Layer 6 of a small transformer language model trained on English Wikipedia (17 layers, counted from 0, width 96). Numbers have three digits each and are written without spaces.
In attention head 0, each number of a token's query is one row of weights dot the token's vector x plus its bias. The head spreads its attention over the tokens so far by the softmax of query dot key.

Query weights of the head. A number n stands for (n - 500) times 0.0012.
q0 (bias -0.091): 413469604266569304412251420521249463569197497522504538388531344452473656417512437612697630621578435686423479503612584371628542521527558506127726640362357539646555566410384409761570536436653679416512343682478622520666440498461731385356777248628410505636710480208440637535478454581609457249
q1 (bias -0.070): 328342399338688426679532457507642677491408373413611477532601450481239634281647557377726711377507416546497317462556241413365435492348687361398502584364552299652523269579360570623377625488493418592676646466581354668258684533404683579610227553501534391529460510653632474526625550537764638429
q2 (bias 0.004): 610370391344643368450528548542744462328529523467650435183615586348622527193452524444583491769662417513357521659536613676422460513517441603636667463488340596513396526376675644680413461428632465621501563688517509404510710396439414396489277425559340545372608374268461430728441501533709332540
q3 (bias 0.113): 587686579635508621438634515435487475703716371386517371643480536522450209580509425171328621496509715365534545711383446348396475374487645613568598429750503378596605242300259395746505477532461437514405659523489764460403673330505390302599532389517500500190430723484573745705351624276608489481
q4 (bias 0.024): 412491555523567685506591284435546826464314545932509610540665472448388359498525508451582529417510471414503648476341225505429429301544608611572743590599409483378645573620729325267505338665448486400508510487206469539732533254480637524429666398316502518501526452345456477310396540560583332688
q5 (bias 0.077): 298336564723351306351478374519712740332604489655512415704494570641467411815591661592295471703675356498542440543263363289794721627544440361464577296465350607525386595408442502419262726442484451299462634534689494426686801306218671414483549570278617778614528461634363511387538425366458454337
q6 (bias -0.005): 396571537429748467380570604472434513422295553253461618447455495689240655454499746511456446649343398420210506666618365575539444493589547512405247507483565692284433347587496572367380347623607469396523593483477546452414581454728703446664581323459598786374810483394511568426444456604286735467
q7 (bias -0.038): 790475622721451457374326160462459403502420633450701249576497714397585656466416533408771687582401511590753407627527395634386419380503520367693552395692478251489364602414665565378621366421583395416499667545571469431507799512523356518674376328474284345643547547522475495328666577401451523395
q8 (bias 0.011): 616583686624520446499594339277513447452315604315455442424413496715415497633435418489492356485632352484540639485499355426499383436596524519578448589530479497664533644485493505669514677420533680617720362450491255581257623616549254215431422420357594657402414536487372413592431736607650470652
q9 (bias -0.011): 573480548558582392509556475469470411565538536503586584402724505556541315726350483314293369590274406700119562617541425610783319747538599758412453528629580323730361402567511393493434467728564403485422337485390711310699571639512749465478221638543369291752553573301517411498311569317549608297
q10 (bias 0.009): 627491494452444577635548265399428305409555360578269461296479409387548542509380628392668330446623444560394458727457574384368880528524374569211428541509110426615302417559589618559358551464656357265694401381569583657627470485651686435753647602491424481439414345572510588536591716818507585567
q11 (bias -0.017): 832543162515575482393356602621544623616497390487395449822391456455617620453366608456424487540639707818274399352578366445487544696439548614617519442555559409508387598301628445548705365197354451391469603441481482560481441460677574296515280572620735487334430595527446485467428606442460471553
q12 (bias 0.059): 529706519427792259671344472527438419645442466550504632527523333446392359478796543836339427408649478557204537724636552546392513535581414485686708259571520532547403491296683252540318493552462563409479337678482315599463513570661357589729231383278632355540437685630306731404481438584411547437
q13 (bias -0.100): 403550465484422599588501441633633421680496488379326514500523291417665622545434385350625639306325493577518735583555363449563413598544456482490512398411461628634590650421390677268384483482588650385644519644342647268586568842644379598369374571322486499454435278383725831479397426570521365349
q14 (bias 0.032): 591338538453462533446351535233425629414686469511513562437626357482419678541666304590539479586537338437442478368484355599503374655361555443293581381714511565542576531574974401590566405299438639663549688508570520543554476770341470524551621630437614646203470365655169586467442513432349308435
q15 (bias 0.030): 335462663540632581355431539471636415441506548487597605546475490649500405555269418258739613452428388533466535652472649537550460416413781617363545354492240425616523633390725337224376650632405646618407468421462570645378268631662251492538587703721328622486602365642549254278466461349547422477
q16 (bias -0.064): 619280517474245561645640556351666577592398654217469550459558690485552448371572549676622648671495309509529491576513223510758614633674200582550868449446611581527472579551222470309551328202507464410618347510431498832557431703545538539703609155467578501534416379420600186393385343627455465409
q17 (bias 0.050): 153890289559678572710642462589302468571643632317674392355538549418608500583392534611323474377527464197519449475305456591399385722694401587685624617353482522798422319436680288561307607408252641652735501489453494438466625376530542373506495536625602492312575554380464531425686563420511381345
q18 (bias 0.062): 580648466635564457598436555569905722472703325566525339404384542302391596334396456687573589527352706535481235634409521722226581335395510562388534633765636333316413494464522447547566726549494450426561380582524352408564588494559332572273585423388650921372466366257391446454403464497481493574
q19 (bias 0.024): 452555361474568394583452337644614438283515563718528394448560267347442526243330433566366458476641297608641457532301488488578487456677357554272421450617701255591610575372626597442746494570384594619428496558607523477332459436430351576371546476526271468304721824493782731401441627606457783585
q20 (bias -0.057): 429443658569625443439531526529543368463407408499570441554561491300465632523361513534323562221603537634381343553235422476315380602497531347484680475523512559388421365528651604381416546530466517562533589579477585524542282366512609515509655376713608298678311707397782184694598391500607643612
q21 (bias -0.007): 608481356477485405469652794458496600421611604420427508491431299517573638588601311353527447760390540469592484494497425419343588358577346379314568330516384512464653437406491334461240561649365460431571574567214544579599718566743321731464659409606635469448422608628241440519466706431530727487
q22 (bias 0.074): 396639464624284385584249680605373478378484659566177697547951489428534502450621479452542652394340508282219541555354702425350390717553527359600394590566491447744575433543558566552566502382505483480607563395601382567430579580485466438580690415550114717423506549531236391588404773329658556414
q23 (bias 0.015): 457451307644618725537630368496259656500513603511412514340628582533532706720318687399659688355499699534409434557459486442440406515474539572383547425426541635555271462618283556433592662486627841697424357347262664380376453515359565466511490518317408579666412441620259433499334519423602705452
q24 (bias 0.098): 299431542529791399527604396504251567527515345548352478434631431681567380343516518543419608468470448356854565415659461610436504457602691537496565564409182438612524521396413565322595760599382390390562313629652674465697540448414512687482430449728521431445472656278728358417550700326301534329
q25 (bias -0.010): 529556341484512437466391341426594594694385637383651657536562557675679514527456511255366583298385538506417601441579497503309554263494630565468693483467439670555346647592445369453640505327653341525505377503334469417487483480164527406520620618642687516463594751587315621515413379625534665383
q26 (bias -0.066): 501566494407183831441329711582438574349403538407414751525421365678629520498539400470299678368536452328412592706660424448523528451901464563569415540774358239277616344563521519626617401558572626413470447465559672692547420401580429365438473325499442336494409569463539419505768395669583486413
q27 (bias -0.001): 547625436580557592350533607708467552411428515349246617665678401425551268437508266712618638341425465562461447431571463512512374404752315681435423377307407418593591665215455595683626571760649372690554546227645407555487656348601530275435642419514667421563480421481604639448325201323468604501
q28 (bias 0.110): 659543387524673416673548526479681576422540358560585575570324507439595463345592394552547543408389402484292525258488380354513548582249408675691625736537751430512680494517490469666275129783730378428547409593618546465579654290445251365492656362537418595479485382632562162344636654485490477467
q29 (bias -0.016): 547500545429521514450609636482551534432289796484496547497415533295354570397706388297467317682394528408451522690622383375317356644550461526597519388566494475645412406530376676619428357453444639363563526559635575511566657508646654348350436704515563564671693598402324428363580360460432522373
q30 (bias -0.119): 331373625358652382529521675500369494353487407433472439663613564349562451465349732400628612300567502426413679663715339359704699312439538481439435422468630454410432464671393371407657505431290641432640628436622563433873507411494366593360588474567566655349283491551402387415519519590542548702
q31 (bias -0.041): 399707352386459337510548402639385630441515462489402537417530524500395706486470475368559403440638543647465554377442375561489563705568680528610558455567686359586569518447599497238358255803225627644558494540585417601377390484491314569446582348471555672670375530505621717621527376494364474337

Each question shows a short text with each token's key, already scaled and adjusted for position as the last token sees it. A number n stands for (n - 500) times 0.0034.

Then comes the last token's vector x. A number n stands for (n - 500) times 0.009.

0 "tro": 857551508239420530603270455444398458455552491527708236509368687497538564496461759536465609757599
1 "l": 869549435216441484512336523477476425456649504512841236504390725495487600367509728663322597836514
2 " So": 809561493214351504634328499537364394515609477529724238485375669563508557508428763624430639786555
3 "ci": 821614423107274493565390474457376360478611457549690244436410724498490594491414692656390592740598
4 "et": 848616422217380383519297481543466459649691394474765284460430722511450668410448729544296547729645
5 "y": 839566455164350425516323478475457469559679415465808264399382770495418584386504744548367595776595
6 ".": 869583495240457543545346445509574412489595475564695154482381772531486559428446795453392642790497
7 " In": 870523601247410495539323370508468490437495422574638148529419738549467562419416729501392669664516
8 " 2008": 907550541363359395496407432540457507484569414502579204549472725462475517438417781569416691743461
x: 731707598471654428538595298655535390174494327590457604547581253406607701621542405382405404495496603289540335700552476427400310569450553515402449632584470571396642509515537662740717682607664445427340332653638634550406502386525260451519502587425499488512672536485521393556382464213462271394
Which token does the last token look at most, and with what share of its attention? 8 " 2008", with about 100%

0 " the": 817576492229430485584286436474417479459551488542641192485385709529542569439449778501413605735590
1 " g": 755691454320453508541361459454446525487584515490604222478350639564579603363573768455381594840482
2 "li": 723750421277354504569379468373518592448582527479691250480356692559517531456497738458312614771537
3 "der": 753800473178421497443432493438477508472650486470772295463416743504487548387441736378266617797569
4 " a": 777655473251432482502341479507382570486613554497659188597305687538518554354506722482367630776538
5 "er": 719631388266379485500312441606386509463688549513678263467391709539600631292389693528289681740531
6 "o": 763628440268412519482274477608363517456669580503723213482355705583576590285449660564289663761524
7 "ba": 789566434226391525409317456461495499534629515444745203580356707503523573312481704529360607851507
8 "tic": 760607420228379408450388476500465515548646432451722235542374767540462530349434652540401598813586
x: 660453372487677401664773389715702439123611436505426393661524464411620768612616311580409471345476607335615417557497463491546328531474439541339596742579444647507568356466419612427715574596553487516398528638541533458433254479462186379567319473530655646553560554530391398575297508311659330425
Which token does the last token look at most? 4 " a"

0 " |": 911563490251504519599269403432460459468525506536676214514389700546547554510408795534438662752557
1 " |": 855584464273628533496349364473476462469523522531704180534354682566495513481395723594348712800506
2 "\n": 875597530313509441531379387477433444453493531550687199467384671548515544513434733521403670768476
3 "|": 872575473273512491550340395426457462499534541545675187507383700524493534410407759513395669787488
4 " 2011": 835581508340394364537398454452501506448501425518640177574408741498485564475433821540408671728466
5 " |": 872573436294474444512394361491531510452580522547696077533444672552488538405374720539349668752476
6 " Ha": 805513479262557448525346450444439517540556483581662167572404700541534556460448806519466561802528
7 "y": 770494464212451390578305483456374610525548422549737228408426804525465455447484777507452541714577
8 "ing": 811481452282452411538260473519461532535565420531725233379392808570531522363490787465410605794538
x: 610510458644594352544785377639462302163576437456639648673382440501531630678447357489337399399494435302524401586520562333646377556448520574463753534602562600439656403572494474532779498625674494430312472637507577563338265486411219617553321473683684587496615548397443400570264636443459336411
Which token does the last token look at most, and with what share of its attention? 7 "y", with about 60%

0 " K": 854559487276458543629278427406445454457523471522688234475385672548542551498460796502489611767579
1 "===": 856613501262370479631300430503508448556563511565684188401351661530588490493471751543415657798530
2 "\n": 815597525327429518566389403473427478375480468544699162499395699518469550457445734443359629783494
3 "The": 787620521269424454533348447473485442470531447547672127446392786496487588409415768497445570761538
4 " mo": 814595554257377512631299465476451481450613526485619269544390679623556593416477730466348649768496
5 "d": 810640478171411499607366513429464503562652631433724310465442735570587493390373701485273682778648
6 "ification": 851676515294377370544326461428427537537631471501586368514399767615517533358430721517352718813604
7 " of": 836555490228381462489312446489516527465662547556612219537416718542492482436469722446329654810549
8 " a": 804592493258409435498316479444386553518604548496614182621336706557491532387455743473405632758577
x: 485520459635607441540748320743651494141395464441531465681674325373745671690529399564365372414498741291497358537461591475374333722409586506481660769538412637343621444383650562610548590517684477372323470604513659334433365441456310437508432450454449671434465560524395400567479597417420480393
Which token does the last token look at most? 4 " mo"

0 "P": 894564510254452537649293444414453436457534478538672233510400676536534565514433782517484642748601
1 "C": 880643504178433457627340478414521287550574436556702265487444706570390575377417733607360706780500
2 " Award": 895679538276437424614451432493562469533533409581662300582439730501510588477363726553477692777586
3 "s": 837601510164460544523436402446548436554588391488787213467371739533428535432415711534392666822514
4 " for": 837533520264439529579385379552471489513570451563693251544352820512513563467429659513345652826503
5 " Best": 783638498284496371534347444511471572603563430538630269553398808522563601481408799514443619765641
6 " S": 740593481257458533609383459422333498600513511537690204505401741573506539446451772515458641805538
7 "up": 718611406209422548697345449511430501661581442545727245481373772628397548473431762503475647771597
8 "port": 826608428239350431569455450448481472524597449569734191559380779521470579446446713540465606802540
x: 639558471496767481710574323853547323148590290438504583680372515537592708624660457453473518345438561376499400485511573378511426490414547446423574552743371656388622384494413577506699497620649419487306424719469627378281535332437305463583503383428760676600614464546494379509434521367392400369
Which token does the last token look at most? 0 "P"

0 "al": 849566487251444507616281443440442482476537467531680237510376697525566540473416789502448612790602
1 "z": 793610400204438504512352438432423463515612397456748189462351684519466548392410751482290631841446
2 "man": 857642416252361437456362475451541491490544420512778262407341765480496638413487713442348602838386
3 "n": 860642433258381459489354444475537484582546523470851237435329740541498607370394729463259593816421
4 "\"": 847632500235434463584354476450506442470602425465737201550358749513524530421396798487462650846469
5 " D": 816636503254418476486295443436475432579517523531726241490397750560526558431447821508398614755466
6 "ü": 821610412225436543519250412414459493580535505602713263470452716542483588460421826564383615734518
7 "er": 863597436232380539455309473513494408539662439602811225386417735545508586418413766536347649755544
8 "k": 856585465220416517439293435426457475594603506509831230427397745529438543359477727513396602811522
x: 607519510485581304622668353790580322213435290489491591699488500466539609584610409480273374369670520279611358599597607363474467713542665494337682470577300718416490503414480421638695502562616705535342513680502545492366375447379260609599410383626619599553635489566423407469339579301546366365
Which two tokens does the last token look at most, in order? 6 "ü", 5 " D"

0 " October": 909539503208463523631298411450464468445563456527648228514423704513556515511416821542432633753557
1 ",": 855554506230453542591373353555545495430590491564686093476416617518400453394438728530392664770467
2 " he": 866648516208477464486345389527480481537504476580618103466447694527538508464412776592407576763510
3 " received": 963661564267477453544374397587503469453528486484634246456416771580639553474445684507423663804505
4 " an": 829617524249497449502304447494391479522554589481690193549344718554539528388417685509398598803517
5 " h": 739621537281453527606339401473352537498585610515651223493367700648581534394455676495374642861532
6 "on": 754677477325418593589352542467408542474589570524806257526403719628535511426489714441331648867555
7 "or": 798627462222411524476312442421498542509668487547734290457380754589466540449443685407256630812572
8 "able": 842599443290382458507324458512523582492642440421756296431367835604518582409445708419288633813551
x: 590490317653591364601815395703550423207586409473523489672480349473666757669464393538360431389552587277711414696425563379651354643291569474329743588669418661417547309577511448546679605593487387452457519585461544494408378496483382416459360386635629618447729469571406360573396529402414339312
Which token does the last token look at most? 5 " h"

0 " Ma": 878525508261433529650282433453446433470554480504709220492381661528549557506451804519474625736581
1 "al": 874503451192419407519333453514457423605601497545775198426382664485542478439415802622345589744534
2 "ai": 819541342269409403498282452565448434581634411509743216508354623475484602449435759582351642742545
3 " Po": 827517445270413516537330485479443385575580449509736235536396662541479592504514772543393591853544
4 "z": 798555476140469530528403488403357343626623446515730307494391619532428573478514802572391654818521
5 "hu": 792562400174376466586306482454465402548660463586733244500319698493465637420468732540473606815551
6 "d": 827598474122336460535327546482586468625640514487845254459355741529485592370478711464326588784529
7 "hi": 828594439217369477539315432493539444595678434484798221456351750514438629442527680549399611755523
8 "n": 830559468243313438449370509458525420598655497442856220464364688546439593357460768484332602817455
x: 704497368400546277722648292705712465235453289456460573590531458480692594647613450471285486295520510245671476621603785381508455556443525514406663574598369641449480364550510406643695611525659656445447432725521585483320375433448201547480370523584617577611570466544356333532357469386548422360
Which token does the last token look at most, and with what share of its attention? 3 " Po", with about 30%

0 " M": 860568507276429557660301432420449442445536491521688231487379661552554550517436795521458634747577
1 "ed": 887663511143345472659354426489499435627503565525672321379421687553544454426408783517328678701514
2 "ical": 868555508195387438544384463491490474595608487561720279388404708515489478411431827521354684795569
3 " University": 805688456258376370604337444500478407468690358619644231486377728518509616489443758519403613737559
4 " and": 848583462163424461532316475557471451502623480575646167411411740535482529467461731512393630790487
5 " T": 781596468227470487568316467394482469581494538562646224485401731581554537447453790475428596857584
6 "am": 772587495229453465590313510465472507597593533600775260395295743562428596472506728472474596847610
7 "il": 902557485221387438554305495437605502527599514546768246411307762542434619426488690489375604789524
8 " Na": 789548497234368531557362478493458413596656405569734209604359686537476584460451761479428582755545
x: 560384460417598466493781287659601593201390438553380434710535392450528607612544512430449475307489578200492438677541671515554499665589518563420588537516547832457625429348588445664636609582566538424300358618581740389467492361469126460534416458432589610637471545577440368442415663464386299339
Which token does the last token look at most? 0 " M"

0 " Hu": 860550472264419537641281433435449459451560446529681216470400690531561566510462803501462603754598
1 "es": 871622376267385443533310497524430537534587333490730225466419685528441521448482812540318598810536
2 " about": 884566539223415532592341409598479475508647444525604230470343749486514526484459780478334616808532
3 " film": 854694470294467430556350435485522510469656466503638236519366753551537525492448793477429591829514
4 " in": 869546567245424515602321389548483517459634507519636217580414768545457525424456757513320688759508
5 "d": 868531530204432539590338406562568521560624587428721213514360696585522461355432764485316715719576
6 "us": 887515475347410493485325389509447513513690461426731285474319663586482444321502723536398688741504
7 "t": 870554477236397527448386447530563506564663473416770159534345676528506480362415745541409707758583
8 "ry": 850582506245429479454374426533520541544707462529736292465311766569447513397451768492367680772522
x: 726603262569646370614691428637571314236546362474560568797479419346554805577558335413410452448484495164659414681466606540495474708417481594399558527628393559403639453556523376555720640649555540408389432739496623370529370450385407394587408413499696576554483363490456462512457543307530292285
Which two tokens does the last token look at most, in order? 4 " in", 6 "us"

0 "ing": 862579492231454499625272439457456473479548468523679259498366709554555534468424795491434631780597
1 " Act": 840605516206416493571377418515547460533622400526609319494433744534517533442356793542398617770563
2 "ress": 873656533319393445565469450571502501549714458622719273447369682508478601413407760575380635819543
3 " (": 834618514281486570606359403465531451516527459568668215547430712544532543474424709484426677827517
4 "G": 795671520286487555550313455414524358503494458545670230473420765549516568503437795452450602819528
5 "u": 843645547281478466627326535444495446579532446563606243435375674579483596421464781423435619770504
6 "pp": 904659443216385489527287438453597481595576488582695285485436709576487555531444765499342554805543
7 "y": 850585540126408467550354458404528472585623467532797279409431763569412478486473723467400619777622
8 ",": 868619538233445564559338415521531409540603493613662141485415728527449530487425711480448644824510
x: 600619415523643361730710266611682405337456462596576695667512369395599588597609339461326481375405571241477387549517646384478313591505535471254444558532345706468634434545793502662574584613600445434317493676503570486513455398342227552590372427478546632505603563556487268551448668354587368284
Which token does the last token look at most? 4 "G"

0 " December": 920543510211462537630302412463457470432573464530634233512425688513551538516421809550423634749574
1 ".": 869558496209506531579382409537611423440611478550708115480473661530457515395455765520321631763525
2 " Th": 802565527200475509564313411418533536441520465605625135439361711537504503424411746503421577772561
3 "re": 805654393270430461538381506446509616504511446589638215430439719495437431419453787443373524789574
4 "e": 861600387248447467512329447488498606426582395556711153481435740529467543416477757582347555829576
5 " ": 826627453305435576542322375495436504471565468529696178472431692540487531442535752459368632811511
6 "day": 816640477212434548502347396489464509418609497481665275447443742569502547453472857437418652845524
7 "s": 852618460225402602479419411485511546481605458467763149441365688639458488425482763470363638843462
8 " later": 916688555227388513473377425525465518482620485525642246525440787514470526488478736491356657788450
x: 779558452514644350627572253632661315275488485551615532639690308385615656725410392391361391364463562155500317674424681509483333586332652467354608596621429644446736496544497482615674651487572496341432489628497556477584516362457417452627455463341617663468530582479523363534535542296404331375
Which token does the last token look at most? 8 " later"

0 " late": 885571504203414511599275437465457494406587493515613238500412698522557556494443777503382608741576
1 " E": 877560455232383475571263429473407499503529494484659233434456727510491562480437775570321641768571
2 "n": 859538476274415506635352460463348415551532489467787225460432659534463547378394796554345650780581
3 "s": 889594441181404581553368392461424451598564447443778173383393710546464535407399769579351653780545
4 "ign": 868620446219432471556398378528462457550609433558725291525393801468452568447393740567354680784584
5 " Ab": 871473494226416552551295409490481458534562429548674275485369713573466600522475703500396610834552
6 "er": 864577488206396545539359430475502368563649355540708263410372721543434604499378740453286644737642
7 "c": 840603475195404517554351426376479461604624414464731216457385755488447577414432779521342651718571
8 "ro": 858584494257363488481419443471526520625657448516804206581365699582376511454497739545336565842562
x: 596511462415587395706738373715733468235470359471501460627509455590565784622511324457292486352603589220555547658433687421510491666474567484453528487668341735297619467479394476659591609658539546387392329755375584466413504300506237551640324442545546499648525407568381567522507460378409392325
Which token does the last token look at most? 6 "er"

0 "s": 873571480238434538637281438454441467464544474527687224505350679548537549489432784506446635785571
1 "as": 840592353296404485575341391484462488550577455570769214540241661568388536394492685550330601802517
2 " City": 802618424264365400597344463532478380479659376580692261508352757543506583507423785545371606786581
3 ",": 861622485228425513592317428567501383518659449583660150468375689492450544525450704527384620805498
4 " K": 836577437265500447571267413447478412614534532565650218430363707588532522479483783501491583815490
5 "an": 831580466309434403547290562408494421604541531594792175414309681549459500482506828478446558798452
6 "s": 844619421197364468499347468423508470628566476536759158351326715566474479448435813511418593788425
7 "as": 859619384314325399494313445462530502625585458587767181474243695553395548440523726544398574760438
8 ",": 870620496239413483565311433557517397580633488634631139457333712513477543532454723492430633786456
x: 575610457547637446718701333564647361308478471595536749631501392408603532629627361523346536260376522235468395573521671388476287583471595488274419597530367682421653432535746504674588610597589405439296437754439568413509432456426170557594366441523589615508572529570478317525441660359602347322
Which token does the last token look at most? 4 " K"

0 "air": 864599486238427517645287452459422487455587493547688249517356706506554565499420766496445620760629
1 "field": 782646389284415426573351464472483505487649424519757279498336795527541651442509721509256628826508
2 "s": 843674427178364478508432460484523521512665411497779222446311758529473594392476686493304653820494
3 " each": 821673486250448521539367465478468524495636475511630202535329751522539554428502767495414605839479
4 " year": 811667476268372530506365431544509536413628490577609283467434765565501523489482802536379645824478
5 " on": 853535486287414526526375393556471584418619465544620223570443751570536532493484754533304663802570
6 " Cor": 857503479280340528606297415445483450555598444579632272489418698581516566532415802499359650734516
7 "p": 886559442288307486646368397473522512618638452472610235507481636543431559410406758531334665688630
8 "us": 926516481289351447531407412476473459580715403494732263515377640600396498468517752552339688749547
x: 648538422431558480603682229724610442204485292417436614601436329463652896644573411448296377419378476285675353564474673504430450542487485572410409428530407600371692578498460522568662654646658451382383378662423670378387506482440379584646451404635650623551665546650451514533501522322436371281
Which two tokens does the last token look at most, in order? 6 " Cor", 7 "p"

0 "ha": 846547480236447526618261447443439468466586465522688225498365661534556548490448786495471605784617
1 "gan": 801598461223362455517334573511474440469640461496798261419297665541475620415475759493347620801513
2 " and": 826598477161474485519313480579490458516612495577674194429369717547519498438446729469391639799490
3 " V": 803555480260461488551359443455434426546548484589632238463368674612531523473434796542432608815528
4 "et": 855626470200448454644295448500512470654563424535750256472452657605450583509447817464405570712608
5 "ta": 885533455158388534566348429421507446519604486571787179488363626515399576472535688535424575769524
6 "iya": 814560443179404407542282492455547417535620431534749220565355708494455615440467746489415590774576
7 "ad": 890516513203342354454231507490554497540669454492824259437327726504419620408546661545361584727515
8 "u": 870561470250385427481310506519553474623707434494745247540314713514461625345510719573374652760456
x: 663498430495570390654713336578770407214366330498326600666463465352614743537490536453345448281444454243727436571521709544556355590386469615396539624590455717444644490502474447689638669562627673485313470756539567401423302394469270577504381417521662487556536486554379479532323563396580312404
Which token does the last token look at most, and with what share of its attention? 7 "ad", with about 20%

0 "r": 867559474261463549614281439436455461467544470532695242504383679537550559531430814499424623783569
1 "pe": 860628396263393532503314417484463479486563427485801209442398677537412518473452754540316618752499
2 "do": 856610435186397495502332414476492485531615498545850226539351720527481576395485734596297597782571
3 " ": 787630452276406594532309397481417462506596475511755233499393674543450539431517729451340638828545
4 "t": 724642438256428687470386462484443527554494490410777186483386664594504513426455810442389628867559
5 "ub": 780603469209434546564284434513494496563595501496819301499366734637333512421540749450368642782511
6 "es": 838631437251356551475345429493480535534651433464778260563351641598419523374494752511361715871560
7 " ": 756612456291394634540319371481437470496606492498732235542358665591405523435513731407369652847545
8 ";": 814621493273495609561343396502494446509585522527702190549353678632483500494431748467398706837550
x: 552551388573609478602775360710639498338431462571589642736577342463564554725631318495436431390379476222625395527525608369475444641514487320327550595577448796417651479480785537566575573588617409354326412659601593441605453295321300576567417408527459566418540485519412248625500499320535289350
Which token does the last token look at most, and with what share of its attention? 0 "r", with about 50%

0 "r": 867559474261463549614281439436455461467544470532695242504383679537550559531430814499424623783569
1 " Se": 840612429240412570583308468469436492559557466562722216500381697496511542474416753553370610727597
2 "g": 840643367186422532652346472487421486565580502549722267485423739481514580371461686565370619803580
3 "el": 879563427181449434608314426559482541538649483581748246479485766484494591429480694582303616803594
4 "k": 838572418191401491526295425441495496583632443489838231451393742514437542368497708505357597832545
5 "un": 849577435239347474519338493418565477611641457510832235460320731513454537375515761489325614776462
6 "st": 800624432175373502436374481422620521588634489526872214469343738471477571382474715471374622812526
7 "f": 830637456180366565497439434459617513572637489549800183476301730515491644403520731518352638780516
8 "lu": 791602464232277558534381429502584543555599525593815245486286696574412573378529663445353590796501
x: 591589202477540431659628384687755535260450375544506544772531495445527910716503431414393286353540363401563359713527651572573407622428533562341488491634425692421495421497466239605567605596597552374464519649470672396512522386468159464424381403601646540603476456579506364496535572376483306358
Which token does the last token look at most? 0 "r"

0 "el": 880549489251452513621262426464447478455548473518697244506382702529546558513435798514446623781585
1 "m": 846578419261375498536341455486539414519650407488855201423300693538402533429424798493324639789502
2 " \"": 823658532233465522577326423502492483523563466510685193553387716529557550440446770497459647819542
3 "S": 791611445304462551581361400434441397513515437523711189479378756572431506452394816473408632806521
4 "al": 795542486255479522613356455411460512557455451579739181498333810482480499436441746488465594858571
5 "z": 792590427208430507539349416400410471546586413510728169494329728520435543409416754484387615851454
6 "man": 851613433266353444470340458432541493533521441547759257427337819477483615449471725446411584843408
7 "n": 856609441279357461491332442457541491628530513494837236448332783541477601398389745465316572819443
8 "\"": 824615521254418458588354457438498429489605424495708199570383790528485530426402793480508634851489
x: 706480479566693394694631290696663447200466321598643582661570508363560639696548431460548383396398398272463496601428617339430350690498508434317573604439479709419556379602639546756681645579659449348333463711579628421340432495407403527550400433472517564511557574551358201512397514423470350316
Which token does the last token look at most? 2 " \""

0 " the": 817576492229430485584286436474417479459551488542641192485385709529542569439449778501413605735590
1 " late": 754640517179396436520327508499484543387611519487582278488433768483554586394481746477278669757508
2 " 19": 793603451281323409566373451517474548424601486482569231466498753473572529400470822547287666733499
3 "80": 837623437333279405535335445523495563446607437419644194460521695434500543376473769540279643824517
4 "s": 854644433273288461455384412532528589487620449420702122429401702511530472373431772535326660761440
5 ".": 861598478281473536522333408521580449459555495546664149481364757537506517434442799446390649778467
6 " He": 861634493233467493454338397438420451508497435602639111448442752537511529510403772550436590747522
7 " still": 925678514248469487512342427489445474464585431571603195457423780530527544456482756445419590771498
8 " own": 944711570333498456525408442534433467461644505559639288475406787594563580471524703423382645749557
x: 589504432394656480583734222794564417283623590511512574635665378399479701645531391410342453410491548312461369445538581430497281627376706377420718554604341657473679402621365488555684581634580467428523452768345626439391478386400389511569491476501667662389569606420490480514392610275456215367
Which token does the last token look at most? 8 " own"

0 "in": 877554515251427524632284425464452454492545474533708222507380709517551547487422797513435640738581
1 "ity": 834609514229407483541310432500473476508594395509782272454338764522441495395423811508380719745537
2 " of": 875541486197398485536271439553523489462641494541656201473405722498501498434451764519328665811514
3 " G": 824615460280430510559305473385466432549554482559637240455377693531538570486479808490404621811543
4 "al": 812620481232420456587369508369476520570497475556680227399401772519507513470449793491391605837608
5 "ve": 805683483212346413520340456433493490619558407467706272457406749502398557465438800468363531809576
6 "s": 868597424168342471496391462430545493586626441503760200380353737568446554444461776502363608844495
7 "ton": 787587437283326422472361487412504476542615497599787236436294750541438604471505751492358576856459
8 ",": 857610485254426536552331414542524413525625485608651150488355725521455542496438724471418640808486
x: 601623422541656381772698306580668422337485449580561675647495374368626596656642322471347501316381559256517355585519636384472313607472578450289389603517358675479657436509778473685595622597621419439331452662466604445551416436353233529561366445498500597487557584551509268543429660345599364314
Which token does the last token look at most? 3 " G"

0 "as": 879569490242423506629262435443440458494555472544696226528351663523543553481440783510461635765595
1 "s": 891587449124452508523416410513510389528629439476765170490302683557441537404422703553320646793503
2 "es": 901614407180445454505351412521486485530582414514737248580317701537443537386492707544349671835549
3 " for": 844543522260440528551363390574475473487621472537659287550311783539536544435440681485320651838494
4 " the": 769643511252461467544307437496436509546607483526623211494342806538496571408434738503345636822528
5 " p": 778607496305463507601358418492396528498631564500617212500364655594518612377536756470399675781530
6 "il": 825599509270471543605401438447469487453631650550725300501370646636469579383527753497386728756590
7 "ot": 771686494255414480477337403491488530557708444466757224474426665630368536432453758489315695783609
8 "s": 835659469198386534456428427433520500507708476453792180454353686641419541371469729491355679842505
x: 718479416536600340604634352679641479203523330491533587707548412421688800652566280390391485451446532213649401691610537368443410640411513426455581581529315628385525351487532415526660468566550492420330406626547639411387466416298355564592359377600748700568578458666399470566494620283659422365
Which token does the last token look at most? 5 " p"

0 "A": 874561494257427506642275454422431446457532470529671219511400712515544545493411798528467617765587
1 "-": 782586470183447519637275425443458458453559488480704198458408692515544538401425700508389665796550
2 "18": 787622463295351461650348461544506497533526409522642206477425801416480541424417738502344720831539
3 " \"": 797647559242447507598340427524471516499557462496650155559409722506583550441420739486465663816540
4 "D": 816630541287419511555353392444500482492514474492693170475428787502443524402409807444416625736531
5 "-": 793621512204441574627322407425457514493549520532689163482392734540508514423436721450420694797558
6 "E": 831610499268382513595296424441439489492486470534702190529429821542445545439383735498400688793588
7 "L": 868653538294404498612315541390484414566599475564735207534470791521454518386397755555395657849549
8 "U": 848633472216342445652273476393447408550609414540747211486491817499426571390422708542413671749517
x: 511585463456592416545718469655661383032454357566495608713485478480551697576423603396337403435423559270535234593414695446391433619397553421337701406648441691506611436500624481661720571546633542409343500671599599497208505406434283468635404381526680568561592486572514376483410595486586406265
Which token does the last token look at most? 6 "E"